Layer 6 of a small transformer language model trained on English Wikipedia (14 layers, counted from 0, width 64).
A neuron adds its activation times its output weights to the MLP's output. To switch it off is to set its activation to zero at one token and run the rest of the model.

Output weights of the MLP neurons that the questions are about. A number n stands for (n - 128) times 0.0053.
n8: 183, 124, 137, 105, 131, 88, 189, 166, 89, 66, 79, 102, 132, 127, 141, 107, 185, 150, 145, 172, 112, 111, 157, 143, 184, 127, 163, 125, 151, 143, 152, 91, 166, 173, 86, 140, 131, 128, 146, 125, 151, 148, 114, 177, 117, 144, 169, 142, 148, 196, 56, 190, 225, 109, 160, 125, 144, 135, 179, 182, 142, 87, 107, 118
n24: 52, 90, 131, 141, 80, 107, 154, 123, 159, 144, 134, 192, 112, 124, 124, 141, 129, 119, 162, 159, 137, 122, 156, 122, 210, 156, 171, 113, 67, 173, 153, 140, 92, 116, 138, 99, 184, 119, 109, 127, 149, 159, 143, 188, 231, 118, 140, 124, 203, 143, 172, 75, 63, 124, 150, 96, 110, 126, 161, 94, 166, 125, 142, 164
n31: 68, 120, 119, 136, 131, 97, 106, 88, 76, 202, 144, 117, 174, 62, 170, 84, 144, 144, 141, 88, 131, 135, 148, 79, 152, 173, 100, 128, 137, 161, 119, 140, 107, 203, 149, 119, 83, 109, 143, 132, 125, 98, 135, 137, 190, 121, 76, 136, 173, 86, 116, 152, 169, 112, 168, 114, 114, 112, 122, 160, 88, 96, 84, 49
n49: 144, 150, 173, 134, 116, 133, 113, 129, 81, 129, 185, 143, 148, 58, 162, 129, 93, 102, 170, 173, 88, 132, 94, 150, 143, 149, 190, 132, 136, 136, 176, 111, 105, 86, 179, 91, 185, 157, 157, 129, 144, 96, 134, 167, 169, 104, 124, 130, 158, 135, 88, 144, 196, 184, 172, 96, 127, 127, 83, 51, 147, 122, 88, 109
n63: 120, 188, 128, 124, 161, 87, 119, 89, 151, 150, 110, 134, 71, 119, 79, 120, 156, 139, 128, 87, 145, 141, 96, 71, 215, 153, 192, 141, 160, 112, 115, 106, 123, 84, 150, 122, 138, 195, 118, 149, 120, 101, 160, 132, 160, 77, 200, 115, 106, 130, 172, 64, 141, 108, 135, 191, 108, 92, 173, 70, 228, 138, 104, 68
n77: 121, 78, 111, 133, 131, 144, 136, 124, 82, 99, 140, 171, 152, 103, 170, 85, 94, 115, 194, 107, 102, 166, 106, 186, 144, 149, 182, 173, 82, 105, 148, 48, 126, 167, 101, 197, 124, 188, 115, 172, 121, 128, 55, 101, 141, 95, 146, 76, 117, 117, 127, 173, 106, 82, 134, 101, 145, 123, 124, 71, 69, 64, 160, 60
n80: 131, 186, 166, 52, 167, 85, 131, 147, 155, 144, 151, 115, 81, 64, 58, 145, 113, 105, 59, 165, 127, 77, 130, 96, 124, 167, 119, 158, 99, 144, 91, 164, 155, 114, 90, 140, 144, 129, 70, 76, 165, 121, 131, 94, 158, 113, 105, 131, 131, 157, 139, 142, 82, 104, 90, 180, 126, 82, 106, 167, 171, 80, 125, 114
n99: 49, 145, 128, 110, 109, 143, 200, 88, 118, 134, 149, 150, 59, 128, 69, 37, 160, 176, 174, 128, 102, 202, 182, 124, 156, 96, 155, 157, 110, 105, 102, 140, 145, 158, 115, 112, 106, 165, 101, 128, 111, 123, 174, 137, 154, 189, 156, 133, 165, 162, 106, 175, 148, 135, 161, 158, 126, 250, 96, 124, 161, 169, 101, 148
n111: 117, 104, 82, 136, 109, 150, 130, 166, 159, 118, 154, 154, 85, 135, 108, 108, 99, 194, 48, 187, 125, 134, 74, 177, 103, 134, 80, 180, 92, 127, 218, 79, 124, 141, 131, 189, 112, 135, 186, 153, 125, 83, 105, 89, 116, 220, 112, 39, 158, 130, 145, 153, 138, 177, 126, 96, 117, 141, 146, 88, 142, 122, 158, 125
n112: 171, 77, 103, 51, 141, 122, 199, 184, 130, 92, 134, 130, 146, 98, 126, 134, 66, 135, 91, 112, 147, 154, 91, 136, 187, 85, 135, 167, 44, 185, 93, 120, 112, 121, 152, 117, 179, 121, 88, 159, 124, 123, 175, 90, 139, 93, 122, 142, 159, 165, 142, 130, 91, 124, 221, 178, 129, 144, 158, 113, 118, 111, 155, 75
n120: 112, 130, 110, 91, 115, 193, 107, 122, 193, 122, 106, 82, 147, 145, 129, 135, 157, 136, 114, 150, 131, 62, 143, 122, 136, 121, 99, 146, 163, 107, 169, 140, 145, 139, 135, 188, 147, 153, 114, 149, 146, 120, 136, 186, 97, 157, 110, 147, 158, 175, 119, 139, 146, 101, 86, 184, 156, 100, 166, 35, 198, 97, 130, 121
n146: 86, 139, 175, 146, 85, 136, 76, 116, 118, 160, 214, 83, 122, 141, 150, 179, 153, 128, 89, 137, 150, 131, 77, 162, 83, 164, 177, 105, 193, 81, 154, 111, 64, 137, 169, 72, 127, 120, 83, 85, 113, 156, 135, 176, 99, 149, 148, 115, 130, 136, 126, 140, 117, 124, 120, 109, 66, 157, 130, 176, 133, 137, 133, 126
n160: 164, 67, 60, 138, 97, 99, 27, 120, 129, 100, 175, 105, 103, 112, 137, 107, 106, 82, 198, 105, 128, 114, 64, 183, 118, 114, 141, 139, 119, 101, 159, 110, 155, 91, 136, 170, 128, 174, 183, 45, 86, 119, 172, 97, 93, 155, 95, 74, 124, 121, 173, 106, 169, 83, 179, 182, 109, 114, 70, 145, 106, 163, 155, 106
n169: 65, 138, 164, 117, 67, 108, 113, 129, 151, 139, 119, 180, 113, 88, 107, 182, 96, 131, 138, 203, 103, 106, 84, 55, 143, 140, 100, 142, 80, 56, 72, 100, 124, 166, 145, 133, 108, 125, 73, 173, 101, 124, 62, 119, 133, 85, 75, 67, 80, 207, 132, 179, 66, 166, 178, 142, 91, 94, 198, 146, 157, 125, 187, 92
n187: 123, 105, 201, 141, 18, 158, 134, 182, 145, 139, 116, 120, 140, 98, 95, 166, 131, 128, 119, 78, 157, 139, 152, 209, 153, 165, 195, 161, 199, 90, 152, 123, 74, 132, 164, 113, 92, 146, 81, 135, 95, 151, 106, 156, 171, 187, 144, 112, 110, 122, 78, 188, 136, 175, 172, 131, 104, 157, 91, 146, 172, 127, 150, 121
n190: 134, 138, 134, 125, 129, 106, 166, 132, 94, 148, 134, 108, 194, 127, 158, 103, 132, 183, 123, 138, 117, 196, 162, 104, 175, 146, 96, 125, 174, 113, 139, 141, 139, 97, 61, 166, 108, 156, 150, 112, 128, 143, 151, 179, 111, 118, 66, 96, 117, 100, 127, 175, 201, 92, 148, 171, 116, 92, 78, 89, 89, 135, 100, 210

Each question names a token from some text and the token that comes next. It shows the activations a of the neurons there, in the order above. A number n stands for (n - 128) times 0.045.

Then comes g, the gradient of the next token's log-probability with respect to the MLP's output, scaled to length 1. A neuron's effect is roughly proportional to its activation times (output weights . g). A number n stands for (n - 128) times 0.0037.

"s", then " "
a: 133, 151, 130, 127, 185, 114, 124, 138, 128, 124, 117, 127, 136, 132, 128, 132
g: 123, 98, 171, 140, 119, 117, 79, 162, 135, 138, 113, 160, 101, 92, 175, 153, 89, 155, 103, 136, 149, 118, 148, 141, 197, 100, 153, 189, 85, 130, 156, 101, 191, 106, 72, 62, 164, 155, 117, 80, 147, 126, 112, 133, 173, 127, 151, 123, 165, 77, 122, 144, 127, 106, 127, 83, 166, 186, 174, 189, 115, 144, 60, 148
Which two neurons, each switched off alone, lower its probability most, in order? n24, n120

"ar", then "if"
a: 136, 126, 123, 128, 128, 128, 124, 136, 129, 123, 127, 128, 128, 125, 118, 128
g: 153, 126, 151, 154, 79, 94, 139, 143, 182, 148, 153, 104, 132, 128, 141, 86, 136, 114, 130, 86, 133, 88, 121, 190, 108, 135, 150, 105, 187, 171, 222, 134, 88, 135, 154, 131, 153, 184, 153, 118, 159, 25, 146, 121, 138, 136, 176, 116, 170, 198, 185, 134, 94, 109, 121, 114, 115, 131, 171, 79, 128, 129, 120, 126
Which neuron, switched off, raises the next token's probability most? n187

"ver", then "h"
a: 126, 130, 128, 132, 129, 128, 117, 128, 130, 106, 125, 133, 135, 120, 132, 130
g: 117, 193, 131, 100, 154, 132, 109, 155, 223, 116, 184, 135, 132, 95, 129, 108, 183, 116, 162, 92, 160, 113, 128, 176, 105, 133, 141, 108, 127, 88, 136, 137, 121, 121, 116, 177, 152, 146, 154, 185, 139, 92, 130, 122, 201, 174, 180, 141, 161, 128, 139, 129, 151, 111, 175, 95, 129, 117, 130, 67, 33, 78, 123, 140
Which neuron, switched off, lowers the next token's probability most? n169

"1", then "/"
a: 134, 133, 129, 127, 130, 129, 129, 136, 129, 124, 132, 130, 129, 129, 125, 127
g: 70, 60, 84, 130, 143, 116, 148, 106, 134, 131, 88, 171, 142, 127, 97, 97, 125, 102, 64, 139, 102, 95, 95, 103, 131, 139, 106, 169, 109, 84, 96, 186, 144, 107, 152, 83, 81, 149, 123, 155, 128, 183, 131, 104, 76, 119, 93, 142, 134, 63, 163, 155, 194, 159, 139, 162, 80, 124, 82, 110, 143, 116, 62, 173
Which neuron, switched off, lowers the next token's probability most? n99

" Ch", then "ic"
a: 129, 125, 138, 127, 132, 128, 124, 133, 104, 128, 128, 133, 125, 129, 114, 131
g: 112, 125, 76, 134, 117, 69, 106, 136, 138, 114, 162, 186, 136, 103, 196, 84, 158, 90, 121, 126, 123, 160, 77, 165, 209, 100, 92, 70, 90, 106, 170, 132, 103, 156, 169, 96, 124, 174, 119, 117, 163, 119, 180, 141, 77, 150, 130, 120, 161, 129, 114, 139, 74, 139, 193, 79, 120, 170, 109, 135, 113, 168, 95, 102
Which neuron, switched off, raises the next token's probability most? n111

" Mar", then "c"
a: 132, 128, 127, 128, 125, 134, 129, 128, 130, 124, 124, 121, 128, 133, 121, 130
g: 117, 171, 94, 88, 137, 154, 139, 93, 141, 159, 117, 119, 185, 67, 157, 28, 141, 193, 119, 172, 92, 172, 168, 87, 112, 126, 169, 66, 138, 150, 104, 133, 139, 116, 143, 181, 145, 149, 127, 133, 147, 118, 124, 164, 27, 155, 135, 107, 121, 166, 104, 109, 89, 169, 147, 117, 97, 126, 120, 150, 119, 113, 113, 170
Which neuron, switched off, lowers the next token's probability most? n187

"ies", then " of"
a: 122, 131, 124, 122, 116, 123, 131, 128, 123, 163, 124, 122, 125, 121, 128, 133
g: 99, 83, 95, 166, 57, 183, 120, 140, 187, 61, 104, 98, 120, 92, 85, 134, 119, 104, 172, 117, 181, 94, 116, 72, 107, 177, 142, 113, 84, 144, 141, 149, 93, 123, 138, 112, 107, 68, 115, 145, 121, 135, 134, 113, 93, 97, 140, 152, 235, 86, 149, 122, 62, 143, 125, 144, 116, 156, 127, 156, 133, 143, 102, 119
Which neuron, switched off, lowers the next token's probability most? n112

" he", then "ard"
a: 129, 136, 128, 128, 129, 124, 121, 133, 129, 124, 127, 126, 130, 122, 127, 126
g: 112, 158, 113, 107, 93, 151, 121, 151, 115, 123, 73, 108, 82, 157, 91, 138, 91, 136, 173, 141, 171, 109, 142, 124, 101, 116, 178, 163, 151, 103, 171, 148, 127, 177, 115, 129, 98, 143, 147, 139, 130, 26, 111, 182, 107, 159, 219, 99, 126, 134, 118, 177, 103, 91, 68, 155, 89, 140, 116, 87, 190, 126, 126, 79
Which two neurons, each switched off alone, lower its probability most, in order? n99, n112

"ing", then "le"
a: 137, 117, 124, 131, 125, 128, 125, 127, 127, 132, 128, 112, 127, 134, 127, 129
g: 113, 99, 105, 158, 90, 180, 149, 188, 178, 120, 88, 147, 142, 145, 161, 142, 154, 137, 116, 114, 118, 120, 155, 116, 108, 84, 138, 73, 120, 143, 126, 147, 139, 67, 57, 159, 117, 192, 124, 100, 141, 197, 93, 156, 147, 118, 180, 115, 81, 138, 163, 85, 182, 106, 52, 156, 150, 154, 116, 77, 113, 85, 94, 116
Which two neurons, each switched off alone, lower its probability most, in order? n146, n31

"p", then "ed"
a: 132, 134, 120, 133, 132, 128, 125, 124, 130, 131, 121, 130, 136, 129, 123, 131
g: 93, 119, 145, 91, 155, 86, 101, 89, 75, 122, 88, 138, 99, 73, 72, 67, 196, 159, 123, 141, 126, 125, 148, 168, 123, 92, 86, 200, 102, 143, 116, 118, 155, 160, 102, 132, 136, 123, 171, 141, 122, 151, 119, 179, 138, 112, 121, 177, 174, 127, 139, 113, 50, 123, 106, 125, 61, 120, 97, 111, 155, 154, 96, 198
Which two neurons, each switched off alone, lower its probability most, in order? n24, n187

" f", then "ri"
a: 103, 130, 124, 126, 129, 127, 128, 127, 128, 132, 128, 136, 122, 129, 129, 131
g: 180, 157, 98, 114, 149, 227, 165, 108, 105, 110, 116, 57, 171, 129, 148, 135, 83, 113, 90, 88, 124, 172, 153, 132, 123, 98, 134, 126, 102, 135, 58, 74, 140, 122, 142, 141, 76, 107, 142, 120, 72, 133, 138, 111, 137, 149, 83, 157, 173, 92, 190, 164, 115, 96, 153, 177, 150, 163, 185, 125, 118, 157, 122, 161
Which neuron, switched off, raises the next token's probability most? n146

"u", then "ation"
a: 118, 62, 128, 126, 124, 113, 128, 133, 128, 129, 129, 132, 114, 128, 106, 132
g: 164, 224, 150, 180, 169, 156, 86, 163, 163, 75, 92, 131, 110, 103, 138, 132, 87, 180, 124, 123, 132, 164, 134, 98, 145, 142, 108, 89, 114, 103, 113, 114, 158, 99, 157, 230, 144, 83, 125, 129, 153, 122, 80, 128, 123, 124, 81, 87, 109, 148, 135, 106, 95, 140, 175, 96, 206, 107, 146, 90, 125, 156, 135, 117
Which neuron, switched off, lowers the next token's probability most? n24

"\n", then "1"
a: 106, 128, 128, 126, 128, 111, 129, 126, 121, 128, 128, 129, 125, 127, 124, 131
g: 134, 149, 133, 161, 89, 111, 147, 105, 155, 133, 106, 26, 146, 162, 144, 140, 220, 163, 146, 111, 213, 169, 107, 149, 167, 120, 61, 150, 182, 88, 122, 96, 139, 172, 169, 125, 114, 96, 106, 111, 61, 114, 75, 120, 94, 90, 144, 135, 110, 146, 124, 112, 149, 164, 129, 135, 136, 131, 97, 112, 148, 172, 149, 120
Which neuron, switched off, raises the next token's probability most? n8

"ast", then "aw"
a: 127, 130, 138, 128, 128, 123, 125, 127, 130, 130, 133, 131, 126, 111, 124, 137
g: 111, 149, 126, 110, 104, 41, 139, 128, 128, 133, 127, 73, 111, 196, 159, 125, 111, 107, 107, 90, 156, 123, 78, 142, 118, 183, 86, 143, 160, 139, 175, 144, 110, 201, 142, 95, 102, 60, 157, 61, 166, 112, 136, 113, 136, 94, 172, 122, 111, 84, 171, 127, 124, 117, 153, 77, 69, 107, 91, 139, 78, 166, 114, 145
Which two neurons, each switched off alone, lower its probability most, in order? n169, n31

" of", then " the"
a: 123, 129, 124, 123, 127, 132, 129, 126, 128, 130, 120, 123, 105, 121, 130, 136
g: 180, 129, 166, 70, 91, 138, 158, 157, 56, 147, 169, 195, 163, 130, 124, 174, 137, 114, 125, 90, 154, 110, 166, 137, 87, 158, 169, 62, 154, 127, 80, 135, 93, 168, 135, 91, 81, 106, 149, 151, 101, 157, 92, 174, 117, 109, 112, 119, 197, 121, 129, 66, 144, 167, 100, 74, 97, 120, 123, 142, 105, 162, 119, 111
Which neuron, switched off, lowers the next token's probability most? n160

"al", then "es"
a: 122, 131, 135, 128, 131, 135, 128, 128, 128, 129, 108, 132, 129, 136, 121, 123
g: 135, 107, 93, 154, 108, 126, 162, 111, 172, 60, 175, 131, 84, 142, 132, 106, 151, 106, 113, 65, 203, 114, 97, 91, 52, 162, 66, 125, 143, 177, 126, 91, 126, 126, 155, 108, 139, 88, 164, 80, 137, 170, 92, 134, 125, 98, 95, 164, 109, 119, 137, 168, 107, 222, 103, 159, 108, 135, 142, 131, 108, 128, 88, 152
Which neuron, switched off, lowers the next token's probability most? n120

"c", then "is"
a: 137, 75, 130, 131, 126, 127, 139, 117, 129, 122, 120, 131, 143, 131, 117, 128
g: 148, 163, 134, 110, 163, 104, 126, 202, 121, 103, 107, 85, 161, 78, 73, 122, 132, 158, 168, 141, 132, 81, 89, 144, 142, 95, 153, 92, 124, 72, 107, 177, 177, 179, 101, 139, 187, 88, 199, 172, 95, 124, 114, 122, 110, 138, 187, 120, 101, 107, 138, 166, 195, 173, 122, 100, 124, 136, 137, 106, 154, 155, 75, 117
Which two neurons, each switched off alone, lower its probability most, in order? n24, n8

" an", then " A"
a: 132, 135, 121, 127, 133, 128, 128, 132, 131, 130, 125, 132, 131, 135, 131, 127
g: 141, 172, 216, 78, 190, 163, 171, 144, 164, 164, 102, 140, 141, 94, 122, 152, 80, 151, 159, 114, 90, 136, 89, 110, 136, 79, 98, 139, 107, 135, 141, 111, 102, 124, 103, 177, 124, 157, 129, 73, 146, 152, 167, 113, 91, 173, 188, 197, 80, 145, 175, 118, 170, 126, 169, 156, 174, 124, 97, 142, 113, 137, 97, 154
Which neuron, switched off, lowers the next token's probability most? n31

"ill", then "i"
a: 127, 128, 126, 138, 127, 126, 122, 130, 128, 123, 104, 138, 128, 129, 129, 132
g: 100, 152, 151, 99, 90, 154, 122, 132, 96, 187, 104, 137, 160, 132, 162, 102, 85, 80, 163, 132, 143, 100, 106, 140, 136, 182, 140, 122, 160, 143, 212, 188, 130, 86, 190, 105, 138, 56, 104, 191, 122, 85, 164, 110, 115, 130, 144, 142, 110, 185, 138, 131, 118, 169, 158, 162, 126, 150, 122, 172, 189, 173, 83, 124
Which two neurons, each switched off alone, lower its probability most, in order? n49, n146

" comp", then "ul"
a: 130, 140, 125, 131, 122, 133, 133, 120, 132, 127, 127, 128, 133, 139, 129, 133
g: 171, 27, 171, 106, 188, 128, 136, 74, 121, 155, 148, 126, 102, 154, 119, 152, 164, 95, 188, 124, 85, 187, 139, 138, 128, 216, 94, 178, 151, 136, 145, 171, 71, 117, 152, 107, 107, 144, 111, 129, 109, 138, 85, 145, 144, 125, 146, 93, 165, 183, 155, 142, 102, 94, 160, 98, 154, 103, 141, 156, 127, 117, 173, 121
Which neuron, switched off, lowers the next token's probability most? n24

" v", then "."
a: 134, 127, 129, 120, 127, 128, 128, 136, 127, 113, 127, 128, 134, 133, 123, 128
g: 106, 106, 171, 225, 160, 153, 85, 106, 126, 118, 97, 115, 145, 138, 141, 135, 149, 132, 143, 127, 73, 90, 122, 93, 119, 113, 110, 155, 142, 115, 119, 132, 113, 110, 94, 149, 166, 159, 169, 61, 125, 157, 69, 97, 177, 117, 121, 146, 83, 146, 164, 74, 141, 137, 204, 81, 179, 87, 86, 174, 149, 113, 180, 171
Which neuron, switched off, lowers the next token's probability most? n112

"ian", then " a"
a: 129, 124, 127, 137, 133, 128, 129, 130, 132, 131, 114, 131, 125, 134, 130, 130
g: 131, 145, 137, 60, 137, 64, 123, 151, 114, 154, 111, 111, 125, 146, 97, 84, 114, 128, 42, 156, 161, 172, 147, 131, 134, 207, 102, 92, 84, 111, 148, 128, 158, 105, 30, 136, 126, 120, 143, 101, 120, 167, 117, 124, 176, 146, 176, 111, 120, 138, 100, 141, 68, 119, 210, 142, 133, 135, 118, 190, 119, 117, 153, 150
Which neuron, switched off, lowers the next token's probability most? n120

"1", then " |"
a: 133, 135, 128, 128, 131, 130, 130, 137, 131, 123, 131, 130, 128, 127, 125, 128
g: 103, 88, 171, 118, 166, 138, 96, 142, 124, 130, 139, 146, 123, 109, 182, 167, 111, 129, 172, 126, 96, 128, 24, 210, 85, 176, 118, 123, 132, 128, 179, 123, 129, 159, 110, 178, 143, 168, 128, 120, 102, 156, 108, 117, 90, 109, 79, 142, 50, 154, 93, 150, 92, 161, 101, 109, 149, 113, 121, 82, 72, 178, 113, 106
Which neuron, switched off, raises the next token's probability most? n99

"i", then "ated"
a: 126, 163, 140, 125, 152, 130, 128, 125, 124, 131, 132, 121, 128, 126, 120, 128
g: 96, 123, 54, 153, 102, 103, 153, 132, 101, 110, 88, 104, 110, 107, 155, 63, 112, 142, 153, 175, 118, 152, 67, 97, 180, 97, 120, 127, 179, 141, 163, 106, 143, 135, 150, 76, 99, 153, 132, 122, 125, 125, 47, 104, 113, 149, 144, 110, 132, 59, 221, 121, 115, 78, 121, 125, 105, 104, 191, 143, 160, 106, 88, 146
Which two neurons, each switched off alone, lower its probability most, in order? n63, n24

"ed", then " re"
a: 134, 133, 128, 129, 124, 127, 128, 137, 128, 123, 125, 153, 134, 128, 126, 138
g: 101, 64, 150, 169, 129, 115, 107, 141, 146, 169, 97, 41, 76, 112, 101, 140, 167, 178, 72, 110, 154, 177, 121, 146, 126, 183, 148, 99, 86, 133, 95, 95, 141, 70, 77, 137, 170, 122, 91, 142, 114, 85, 79, 111, 147, 102, 137, 107, 44, 117, 104, 113, 80, 118, 136, 129, 126, 112, 154, 150, 137, 134, 189, 141
Which neuron, switched off, lowers the next token's probability most? n146

" a", then " pl"
a: 129, 120, 121, 128, 129, 116, 131, 131, 133, 129, 126, 133, 130, 135, 119, 123
g: 98, 145, 138, 93, 163, 109, 172, 149, 88, 126, 103, 143, 82, 158, 71, 97, 81, 118, 176, 160, 128, 115, 222, 143, 127, 75, 120, 111, 152, 143, 160, 131, 191, 163, 100, 109, 160, 81, 114, 183, 155, 98, 154, 63, 144, 161, 98, 118, 158, 152, 164, 85, 155, 111, 122, 87, 185, 159, 113, 119, 170, 112, 105, 160
Which neuron, switched off, lowers the next token's probability most? n187

"ec", then "on"
a: 137, 136, 145, 125, 147, 117, 124, 123, 128, 128, 139, 128, 130, 119, 128, 122
g: 123, 121, 168, 113, 160, 105, 98, 92, 149, 115, 91, 124, 117, 183, 153, 193, 181, 173, 141, 70, 162, 149, 94, 147, 83, 74, 122, 149, 147, 126, 157, 69, 150, 74, 102, 91, 131, 141, 127, 90, 154, 85, 107, 149, 84, 133, 53, 132, 109, 165, 130, 124, 110, 135, 154, 162, 84, 156, 127, 151, 174, 149, 95, 45
Which neuron, switched off, lowers the next token's probability most? n63

"ed", then "en"
a: 130, 137, 129, 130, 109, 105, 125, 92, 129, 125, 124, 122, 123, 126, 128, 137
g: 112, 90, 96, 92, 127, 129, 89, 188, 143, 187, 161, 142, 125, 77, 111, 164, 117, 63, 154, 103, 203, 87, 69, 138, 177, 139, 57, 80, 114, 112, 134, 196, 128, 182, 147, 154, 129, 147, 129, 127, 155, 103, 140, 118, 131, 159, 132, 114, 127, 163, 107, 124, 131, 169, 171, 101, 150, 130, 152, 148, 63, 163, 163, 83
Which neuron, switched off, lowers the next token's probability most? n99

" and", then " un"
a: 127, 127, 129, 176, 130, 124, 122, 130, 129, 128, 117, 125, 130, 124, 131, 177
g: 192, 97, 117, 122, 142, 120, 127, 116, 147, 159, 105, 130, 129, 119, 136, 125, 179, 98, 127, 89, 74, 119, 64, 75, 91, 128, 153, 137, 112, 101, 138, 150, 123, 59, 101, 145, 176, 141, 145, 88, 97, 120, 233, 156, 102, 147, 145, 77, 119, 145, 85, 125, 108, 90, 174, 69, 146, 162, 205, 109, 131, 171, 107, 116
Which neuron, switched off, lowers the next token's probability most? n49

"or", then "ical"
a: 128, 128, 135, 123, 170, 130, 136, 128, 117, 140, 126, 133, 134, 47, 129, 132
g: 138, 146, 98, 141, 117, 122, 62, 93, 135, 162, 221, 135, 161, 150, 92, 171, 160, 94, 88, 94, 164, 83, 136, 98, 158, 157, 123, 135, 149, 144, 143, 138, 125, 113, 123, 142, 111, 166, 84, 116, 109, 152, 161, 171, 108, 43, 146, 191, 159, 136, 61, 139, 100, 141, 96, 76, 97, 124, 165, 131, 108, 105, 102, 198
Which neuron, switched off, lowers the next token's probability most? n169

"|", then " G"
a: 136, 128, 128, 123, 130, 127, 133, 130, 117, 117, 121, 126, 132, 129, 128, 126
g: 136, 159, 164, 62, 147, 165, 137, 116, 142, 98, 137, 130, 135, 110, 43, 153, 151, 92, 132, 112, 145, 139, 133, 125, 131, 94, 114, 116, 170, 91, 123, 201, 140, 72, 156, 152, 158, 87, 163, 94, 153, 137, 106, 107, 59, 140, 99, 130, 140, 111, 129, 78, 211, 68, 156, 143, 170, 153, 58, 65, 125, 134, 132, 126
Which neuron, switched off, lowers the next token's probability most? n111

" I", then "re"
a: 125, 125, 128, 128, 133, 126, 126, 130, 134, 129, 118, 131, 120, 127, 119, 129
g: 178, 126, 144, 144, 118, 120, 180, 165, 142, 106, 122, 127, 143, 134, 146, 111, 145, 137, 162, 114, 182, 176, 74, 188, 88, 103, 104, 98, 189, 146, 146, 159, 117, 32, 99, 214, 142, 166, 99, 134, 83, 129, 148, 160, 126, 170, 112, 163, 106, 124, 153, 152, 132, 126, 134, 146, 117, 125, 198, 63, 186, 140, 128, 115
Which neuron, switched off, raises the next token's probability most? n120

"ers", then ":"
a: 125, 128, 126, 127, 159, 124, 125, 134, 122, 124, 120, 126, 128, 127, 117, 139
g: 98, 99, 136, 195, 132, 171, 164, 134, 157, 151, 145, 104, 128, 127, 91, 169, 113, 104, 81, 146, 154, 121, 187, 123, 191, 88, 176, 112, 88, 119, 110, 168, 127, 173, 203, 204, 130, 155, 146, 86, 140, 103, 117, 140, 107, 109, 78, 151, 71, 128, 156, 190, 88, 143, 157, 101, 169, 102, 98, 160, 102, 99, 103, 127
Which neuron, switched off, raises the next token's probability most? n63

" the", then " pro"
a: 122, 126, 128, 119, 131, 128, 130, 132, 129, 117, 128, 127, 126, 128, 128, 130
g: 81, 92, 120, 131, 79, 138, 82, 182, 98, 140, 148, 160, 125, 103, 88, 151, 130, 151, 113, 145, 103, 147, 62, 158, 145, 172, 35, 102, 82, 103, 85, 99, 178, 81, 89, 111, 157, 183, 151, 159, 58, 88, 175, 75, 133, 125, 97, 113, 108, 122, 110, 121, 115, 152, 162, 167, 141, 147, 114, 122, 130, 144, 181, 121
Which neuron, switched off, raises the next token's probability most? n112

" con", then "s"
a: 132, 113, 130, 125, 126, 132, 129, 128, 125, 120, 118, 128, 132, 113, 128, 134
g: 116, 175, 152, 190, 93, 107, 192, 102, 131, 91, 139, 119, 166, 136, 140, 91, 203, 84, 136, 140, 122, 155, 122, 149, 94, 127, 179, 192, 159, 105, 131, 58, 150, 97, 148, 53, 92, 174, 126, 89, 152, 142, 131, 133, 147, 118, 146, 92, 184, 150, 163, 135, 178, 89, 167, 137, 124, 127, 109, 72, 120, 155, 97, 158
Which neuron, switched off, lowers the next token's probability most? n169

"up", then "p"
a: 136, 123, 118, 128, 125, 125, 114, 125, 126, 124, 128, 124, 128, 132, 127, 127
g: 150, 84, 79, 192, 120, 116, 169, 117, 109, 156, 87, 145, 179, 129, 107, 98, 152, 128, 129, 158, 90, 169, 56, 106, 158, 172, 181, 144, 90, 114, 79, 164, 131, 91, 181, 110, 145, 143, 145, 109, 123, 165, 130, 190, 153, 105, 122, 130, 177, 128, 112, 129, 104, 74, 99, 188, 173, 113, 107, 178, 82, 106, 79, 104
Which neuron, switched off, raises the next token's probability most? n31

" sh", then "ip"
a: 125, 139, 122, 129, 121, 124, 129, 129, 114, 124, 101, 131, 132, 133, 132, 129
g: 124, 127, 146, 111, 184, 105, 173, 109, 67, 127, 109, 129, 116, 188, 99, 110, 78, 77, 96, 125, 129, 116, 132, 136, 141, 132, 121, 125, 117, 120, 193, 115, 157, 139, 135, 129, 116, 163, 170, 120, 132, 124, 190, 89, 79, 177, 77, 132, 162, 181, 106, 111, 109, 241, 134, 125, 96, 154, 114, 120, 55, 162, 173, 151
Which neuron, switched off, raises the next token's probability most? n111

" b", then "el"
a: 128, 125, 128, 116, 126, 122, 127, 134, 128, 127, 131, 140, 128, 127, 136, 125
g: 153, 164, 111, 159, 128, 159, 42, 172, 73, 79, 130, 85, 120, 90, 112, 133, 186, 93, 123, 94, 131, 121, 153, 97, 116, 119, 161, 109, 110, 192, 130, 111, 75, 116, 174, 96, 125, 210, 97, 168, 104, 121, 98, 186, 155, 167, 72, 132, 98, 106, 126, 87, 144, 189, 177, 123, 134, 125, 145, 145, 105, 110, 119, 135
Which neuron, switched off, raises the next token's probability most? n49

" P", then "ar"
a: 123, 123, 141, 121, 133, 134, 129, 126, 126, 128, 112, 128, 127, 129, 126, 131
g: 156, 118, 102, 130, 124, 108, 109, 82, 72, 167, 162, 92, 108, 173, 96, 164, 157, 145, 143, 79, 109, 119, 119, 154, 165, 161, 134, 76, 69, 101, 100, 179, 99, 116, 116, 133, 135, 63, 136, 130, 70, 120, 75, 153, 163, 84, 113, 142, 97, 110, 89, 164, 124, 45, 83, 157, 141, 138, 126, 102, 149, 61, 178, 93
Which neuron, switched off, lowers the next token's probability most? n31

" st", then "and"
a: 126, 139, 119, 127, 128, 127, 130, 142, 128, 125, 128, 126, 119, 127, 126, 118
g: 172, 112, 113, 116, 113, 130, 119, 162, 136, 187, 112, 111, 56, 132, 133, 74, 86, 190, 155, 107, 193, 162, 40, 119, 130, 120, 111, 215, 105, 109, 90, 162, 80, 102, 128, 123, 120, 186, 141, 139, 110, 141, 117, 171, 105, 125, 147, 175, 145, 197, 166, 125, 118, 173, 144, 90, 94, 127, 99, 141, 125, 147, 125, 116
Which neuron, switched off, raises the next token's probability most? n160